Layer 11 of a small transformer language model trained on English Wikipedia (16 layers, counted from 0, width 128). Numbers have three digits each and are written without spaces.
A neuron's activation on a vector x is GELU(weights . x + bias), where the dot is the dot product.
The model reads these tokens: " Le" "gan" "é" "s" " B" "\n" "-" " R" "acing" " de" " Sant" "ander" " B" "\n" "-" " Re" "al" " Un"

The vector x that enters this layer's MLP at each token. A number n stands for (n - 500) times 0.0086.
0 " Le": 480877321419626445310273455605734240371360331678407448562626736511421614694678551734375577548307351695500535190286568568401473474646517325506518589330493406358289698442380590811444348485487505612506707426247485446559465527608681573550411388609664311591535511432499566576501648348481389390379751508589355447530614638258454508541399479533806351650416378463530547522338901368510288717616
1 "gan": 595738408530569518416304462597694309334431298699391429383878547437480698731459687469148597463465671352528431231352502428466731622732429497617577494398464488421523571347449412825447237558476472339493571160344325409555532300528682492716479370475473427795701550320521314703402688539439680449348599448332410511471617451297463530497768567607584227640358575514690524465287820604602375723477
2 "é": 608646515282408363239406586731764174467437432595269378354806523436513632736604597345231268623434581488422485294436437524426806537598437399387644603426473555391452566631298334859498375506484438538202764359428519462681317268680582684661512461467485476717633457528464504605574681563298598566533601281492386454444782512269567482315527518571596145663432638399840496658243621607587490645449
3 "s": 605749412329396461409384589755762265560498508528222502502958268381428554609503785423415564385338795514502628171510340422456562522683408411406611474445527428356416521508168357779541427664501278542320668445330514384557307240693343532657510499606437533866652539463386634595506559810358614420420617373517430349566658493374443438506592569633384288490413680517722442597196666641599643618402
4 " B": 560715537388436399379453456654673506429480557610243441506833474539308463757773716623522432540417471551323590246270613420413691602596446308286384356382703386422358596389360377819398457559484425602309838360352393292679313280346507450619422384642523525702732489461468477712598620551441634410513348670447220605468586419250556390688715458546519341735325641695765496483237758491602495647531
5 "\n": 599780346297533562409321573494743115428440539553369371595877542467403679765558798626414313552339482489566453293356620332662531679642425446472281477356646464329385572477390414681516437718480273600313879226430464429763440375473570501537574320433600229802488340463471501556476677432451449644421440515584469381391461573454577465685510579588698360634321560538579457313235781561539565718513
6 "-": 614797280357302439351434518556773359192371480511187248495725682543449664663649813425550440497388511393481603376487570329719539565709454282507333408406535445435332458476348537851589406653526294514362688497452401484868421469500590417688434334514411492760614461417308451664570816458548593548434573492474446321486515539267497450506340545472507288660330460541701420518367845489735405751635
7 " R": 510636413416424437413444447575656396355432497570230453479739591610322579661722637366451513279289483513503720324464639483436572547738471394199474516324485352446441389432490304978530212713492431641369624341516386429852449299464559334627451336605557542826705442505337432665566675320663700580459452496359362498517481532271384363561455651601511267694380614538575564318477811466577518967662
8 "acing": 633780221437447447363430551363560279162575488527378462437956426523491621562562653398382470424443614529514651283547590373396553582454412314509688641331623397358486509594564495938470178632517463549246612381403328435892370317483629498673560207553506285942533467315559667624559761404495616593438537417414428377532542378376542629532666529592401425639431728530357368415263677449555645836482
9 " de": 461737442346329522238519526605766407265447450555361372361940559482564588668734719282533349480418543415368613513438455473305508630710464449488435790442533407327468452514274473843473389497417323803236669515539362312807319320507624508779475346350484483723517464518420363697457820417422587526444461325501296420589682488515445575528448580619465260670588673535686418574499723355480674648231
10 " Sant": 598609483481379566388444463567602313313399276706225451523892531552385580488769684310490363319329678559389442655410496426383582546719461329427644591306514476193349591637448503869544314367345296616207695338454331393865382056618562525577360522574526489627539538585342521649496603520511737501490616497482287380427483389577358603614654525609592302639409785668643604413346758660565608676412
11 "ander": 670757507314391496426385776630673361363356404411288459492815530562435657540798737371308444429490656279212544397445361498454620553542404527519644462305557476321435527587341358668544380530472435448264601314369420402752437255558545586607426251465617379532600585460456836705567537647295796687370537552478402381381577270510629654384437516607331216837414731755645433435379762601596555579445
12 " B": 611703563402391404384526450786634382445426618463143478499704522505437488818653758484535416400432500586469595272324425394446676673476402293321428419351698442444455546416211369873481368495454497472298872330341455260736435350404530560543425534673565486638716517514486626681674606599307715520421224511416221514369669364278595449658711519532376450717332634701699414450268779493578558705480
13 "\n": 642788399291485581367338574501712100398480568483332324622806511522426634752614804602443306531340613518552471272439674315649537699565379446478260475381672582374424523450325405644491384671489279554318867198431425372749425333458539545491641336447541258823452379506468564542502676415406527675424447530632424413355440535529568491633475560641566394612383645579621437263239743628527597762448
14 "-": 636788317375231458356412483489780390212400498499127187542719673567478667640638801463556416477387537412464607392487596340724553569676445281486313407437502454462359437470352497871556375617529317498359653529465365455876400476479617439675444360528375509764632433492288496654538814478553635578432591455496443344504486517287450525495331529502469258685339449559741411500378780510770443769584
15 " Re": 419835344412432466359451424657705387300386371581186452303724621577391573872657700419441503465419564466497684447592518520375639571619332410416605628530382401356428473436454256832513311550436407779246795405416207417811380307437497420615437340586350682666618309454379464574501779271674690583454481473452253371542402491498570600620340639507574177695454631660641596414482771496551541676440
16 "al": 676547428450334510322608567688737449217358356333500243428780670627594430617403734293360526412341688496274651363643350338418702476743500434517617493370424526516579536484272525648559128577344298527380652287488272430736416287642547554595503383596473682714478671573405378558457751686360746314606477484201326279529590456539576632708591514521638286561489469686596414405510827543576595571395
17 " Un": 512616558394377657469452413622732153365441335485356347460816432586431613765564708324473379330359655437405757506547416587373629429601195498337528567366515449242488689489359576708542433224583446620236803332393267460755373251372616608558480399616460714738322578461406463683568767470497734429526647370389356420376636525423375611510444610625517272614287604662805579455440680607526692714388

Each question shows the input weights of one neuron of the MLP. A number n stands for (n - 500) times 0.0014.

n480 (bias -0.027): 450569475514576793655603392490525537444507496386877676518640640403329238629542529438460507540486403565489456433607507255335611573398475456486441370689636599408500240518514471664437589515588586482415493555550702732528483507258304500519439566661482539364564436384315544440636571500673547555181564424526468384667757489356610511323414518293192705658624445383453564500618558415525406451353
On which two tokens does it fire most, strongest first? 12 " B", 15 " Re"

n315 (bias -0.059): 591455506719593667569488373595509405448430482310591585360489457551431403615540318404575459548568612458280524558447521677403580607437359557444533424579430506503375549621533410524387555350527497461439428494558368268297420377362512347354512428474583488476584576360669618396347488533672374551702611530378342586554461558565488538491608579518491578718626584531468500572458380588448529665377
On which token does it fire most, and how strongly? 17 " Un", at about 1.7

n430 (bias -0.101): 659575504363524602424412227534414695538752500430419578722490448445453450533645375601658790287536489521496424493419514529291483665535535384496453343581419490503511665413632396345687693540755552467430354236671493420390534376428489722620619611489521493433319528554426540478680489636482426395399581303511472621639618622260341546782439574580711534394590214453454660545438360453392483490585
On which token does it fire most, and how strongly? 0 " Le", at about 0.52

n462 (bias -0.071): 598480451491584422455740444554451731580628669571490578414547567468533742281276424493470595470533409483614349374545500714464364447660580248415624429510412407394576595529467381565433772373616394329616671641506484637383462575320591567611481407428526542536281425437322497693497558381393484390533675381503388470427579661431743629651478526335445599490453493732412469490571493453500465456591
It fires most on token 0 " Le"

n296 (bias -0.065): 393688456561213559565551537651392469431542403555313433245514392575327593374328369647684607753563393522518580573551452451481557448489529595279618511463707649686493481471549290420456562447357577390624528462259511413500453697508393471603544301680274566426620563526247439177422704444356552523261478758519435444478556693790474324438454511573620648474530470486533445677614447695631342572235
It fires most on token 15 " Re"

n225 (bias -0.133): 376367327534605571372440677538479574549299461409532645468389693606583698449474252475601539478436550457489351496511603421652421475393500471532489460447645420507636383309557834554604605605414448830618599500500421485627325557608539312657690389243337598316598401461419293438493493696427518580580454812544403578615543528305536454574306535434696587461536504232546504514580389329517259435542
On which two tokens does it fire most, strongest first? 6 "-", 0 " Le"

n130 (bias -0.038): 471556390369556676410890404339474443272568611398533504463486539536522629689581403537511540620474463367730432477522419324349358649619489451471383606343526377373537538720207347586392642680448443395590380662594604692443642538331467554356285515398540343665384196496522572561607477626534339504729536559317407552340374532543552427535616766545385577471515372489478631737474440735713357578434
It fires most on token 5 "\n"

n443 (bias -0.058): 534327561632513561587514428659517802369482324510395735331471437569476507588439538604528670556404459593463363326537224378377606479590437601602784391483452695611232623396448528442540574514569354556705430371342338503341543639497564570409666486612725554350557446507456500496323542596689622396416635514631540665600314513608493456389487534412372500565667549464411532227430355451450424533666
It fires most on token 1 "gan"

n6 (bias -0.081): 533547477497340543532607378535361452442486407601754523500566462538387569480472616557633520416464326623588699527487644436645484553526703513369530724591372497280434486432579290359516516554273623554319408745594573298548624572279402497514412310712582552589332602507640490319418555424685362631460513653289471378440632500545343432479481445517531341589641393553582503677551517405367602443399
On which token does it fire most, and how strongly? 9 " de", at about 2.1

n273 (bias -0.101): 534361483612444663463422654403586496547373320425408514559494480338622462697658535448583657615531449434731307664344490458387420604637580433626489623507330550635452553410810354307436571378629825496409602497298570489523560545493229473599585545456425493644688558317493339465257361579440462647601429497567620490500528450619298676242631442461489614592416444507374460523419628391537424513663
On which token does it fire most, and how strongly? 1 "gan", at about 1.2

n470 (bias -0.020): 513563487497531545503651724747320591522456500548574578530522513374741510697623605444345623394533490598581553459548396599412532760351510560516366634403458474519576507608608717456388291357368503440449391364583532403352635522493345730490790559439480365581551383392423487392568402605563451473653342694554494526240484522307394577248447610590497460422556427478555510621473338473423434535367
It fires most on token 2 "é"

n324 (bias -0.047): 576454479562715352622467394704356487419579512512542676402555556606651476456455549460679266525546391423521322516509467463442691522393613572315547365485588476380515378545460540574723434438543652425575565562569565516423635587314557560484425488663488536473434379288690491632284506387494576593369461537437411528491380521500460485443447325400430471370593276654552458509388525572697423680567
It fires most on token 12 " B"

n153 (bias -0.031): 623575616415554367349389261459426617490446646570545419585533493585418381684389493618475269500613454479710399635483370568433398660682215666517514565427444718766259402438539518409479312572332489666749293392524630504514473600597604586645705475531447413567479367564497478434374423440504707478234622518536665687486599569537600774452301469460551323272479475530525507394586422464569439469423
On which two tokens does it fire most, strongest first? 1 "gan", 13 "\n"

n364 (bias -0.067): 434480579525535441468595414487629377562350493363578451220541567490550385581219634487677546544589566550261591490225477453553363347442623618516382517422487607601573350452384386450516631540627558362393417449351538591570433572302451519313415721644302493563587608586640436380625722410618484483433644380367503689630334371646611405483652389503455669470644544333717483548459493483438545557382
It fires most on token 12 " B"

n285 (bias -0.068): 399585357638660639275569549585437235613550563465538566398467337722518462486669415327482493564682410669583593420417517241556328532408299543608536651421618449565655442411507433569524452362443558411623549571575693293513271368383417466665400366877455421528592528609655450413622533398539344326553348669536575710542258473397280586453557541579737427465596482370517504531411479525589561446431
Its three highest activations, in order, are on tokens 8 "acing", 4 " B", 0 " Le"

n488 (bias -0.138): 483644237503457531303400222527262464520450532538469445605642530480609472718588370274736486535538285602462532598393552560469278423510320660756553761438528408503518543656531444357551569744500648343602425418486436344423466602397242722536531634510583579608643458535497336478469525570422503369440472430532585322640458732614539565296563534718376599406627457357438416446504532575592662574545
It fires most on token 9 " de"

n404 (bias -0.096): 403469615588461520629707487372609591444535428577423497353545661392497277392504497469586328428564510558527517525617513390382402548559371687524635559386476460669463399388694589542391380380675616548610563548586346462337454593342574642451420401470676460520450379537577400892301430293383197514634684493416642544633367424457445430511600473855546494625538435281530489428604469361576559405554
It fires most on token 9 " de"

n247 (bias -0.065): 715582551348537593531596651622594349611437513605529709354356409450513529424456549523334590582730256542682401309494535556568603640472654342535480394637359522494562503550526513301708647605500493437541521526554466273438375503464344642563487376513471596461538455416420470323519687607332478579671290559473478510484416614497411494513435510510305576638742536405529706566421549324323459488362
On which two tokens does it fire most, strongest first? 2 "é", 3 "s"

n326 (bias -0.126): 410579645534472349449529416342418402452567628404651623618392522522467367663619589595641555262386571386494497476551626493468506461440525477503603737307519484545297497367503359523589442454648392676570509656637513540491550598550551678323721444680555599765643326310378603480523386412447187507629436513339424503546526487712467519425447510450375571474500616488358418664334576673446387434571
Its three highest activations, in order, are on tokens 8 "acing", 7 " R", 13 "\n"

n407 (bias -0.058): 515560655400602474666694197637333581355241586672694530534647522471440386435317638515594459700441555474606538316548312508397693672410363629342515355584426369405392550598403552579467727519496600595533427270216310519328543672632445449306478339522604610393485540671683458519367531444591412530557518474519655589649682594484500496411394321549388679599789466634485473370371316329616288568390
It fires most on token 0 " Le"

n482 (bias -0.067): 503310362671509467574581480506374503519629357542379608596650273662263345804538420543487375503454405546549486462520615644526455520506510476343564398699660542516367232642560510415477376423503418564723534628490519662424427431520477548402497363683605523487429444593536615558536350788419398554403578583350231745556460448649580510455456624530521444490406433302598666407331570514474478634480
It fires most on token 4 " B"

n377 (bias -0.071): 703609414400384362476514607598399590527500612582370438472572453423454424699540444563700700571538714416307564302469507623431560601436429585376244518541576735776538607409514482277781545384532745521514435482411329383346507539433394558625524384510524558352316521647507461525407586490659283377309452577461395417538354561566623589536473521301355671538616419583376427426355700692507305477586
Its three highest activations, in order, are on tokens 4 " B", 12 " B", 13 "\n"

n202 (bias -0.049): 733484484466485585614403630509481349491565653541509528542455531469465658646370324516458462539487699513745442467393478484301512567469339562645610621440673500351337595621519519523382437307490451416578417555475650594420344617597481671334531385378434509541345560312459649487484536678309610384581597347425666564640436311694510378355524425591381554468648526358478513534519506549341276595465
It fires most on token 3 "s"

n60 (bias -0.113): 500455244708587580536652719365404572532372323515417431323549568447404335613400630429485584634471551496351646561348584556405259530546704485474354526703496716709515798557537415392403547485433630564478415526478539347521412701534511410534431782565493402317385609485790414504284629378388445298451493252405468640319544468492668721381472775564408344427679493416610608457500685534406347436416
On which two tokens does it fire most, strongest first? 9 " de", 0 " Le"

n350 (bias -0.075): 554418423500661343447503288523527385662594388337637601690513395428432544414475663500500510493527450497447479437724513651473474531628464455440628663523477497354500431349436616536487590216575482424295494610487663644367510420394540520417550387493470700654487507290443614322228497476572473507706700514186552557490727698521390776419487470684472423497507603365537652477579282289424529523557
It fires most on token 17 " Un"

n382 (bias -0.058): 626411474622673587475420620462611497554644421622635668435558638409592561557476313493392452728507248464555181251680629645384516565497734347642463493352574468545444467582441582552576683447530395367452427616478610530271494522467494548520574425561542362442554503640609527497471483568503390550312522431544730464533598560394431548476410458387571374513312507565652514443394369427430170390471
Its three highest activations, in order, are on tokens 0 " Le", 2 "é", 1 "gan"

n354 (bias -0.135): 507511557490578542535314422628589596462694382458381514597480355414432588405548539432755521392418465471465442485658482424627407572600375536571707569423239510681604500677514529357725353345644201627681387341601404768541541513478395344580461475595465475595319451786605253350337496411533422439598626360845655486414539510526623532593442451449430439461471551632341723545427640456357507240585
On which token does it fire most, and how strongly? 10 " Sant", at about 0.14

n232 (bias -0.119): 647518644503527384366639739236564441403442443549252577311326627551346482377722379432500398536440514504689442474811402417514350461376672612570670511357465604524379471555383496585565639547332522540337520752521702565456381510439343355562619225577585409507517584567566507482398489518464605644460465390978562709518507552563604486401449493540596563388403478419521556493514554268396322425451
On which token does it fire most, and how strongly? 11 "ander", at about 0.56

n91 (bias -0.029): 517375544517533524493483623540572496577359434636561408590393616503497657634475510469347575339662616455643447653459541277521424659467477553660307472259486473773493585426459486307483717563437621486345564427648530447500503282413225389585486264697418493527436503427663514567326560676612285657640439559507437610351628560533308537292608568437457419408758549320565403309630406465668450477408
On which two tokens does it fire most, strongest first? 13 "\n", 1 "gan"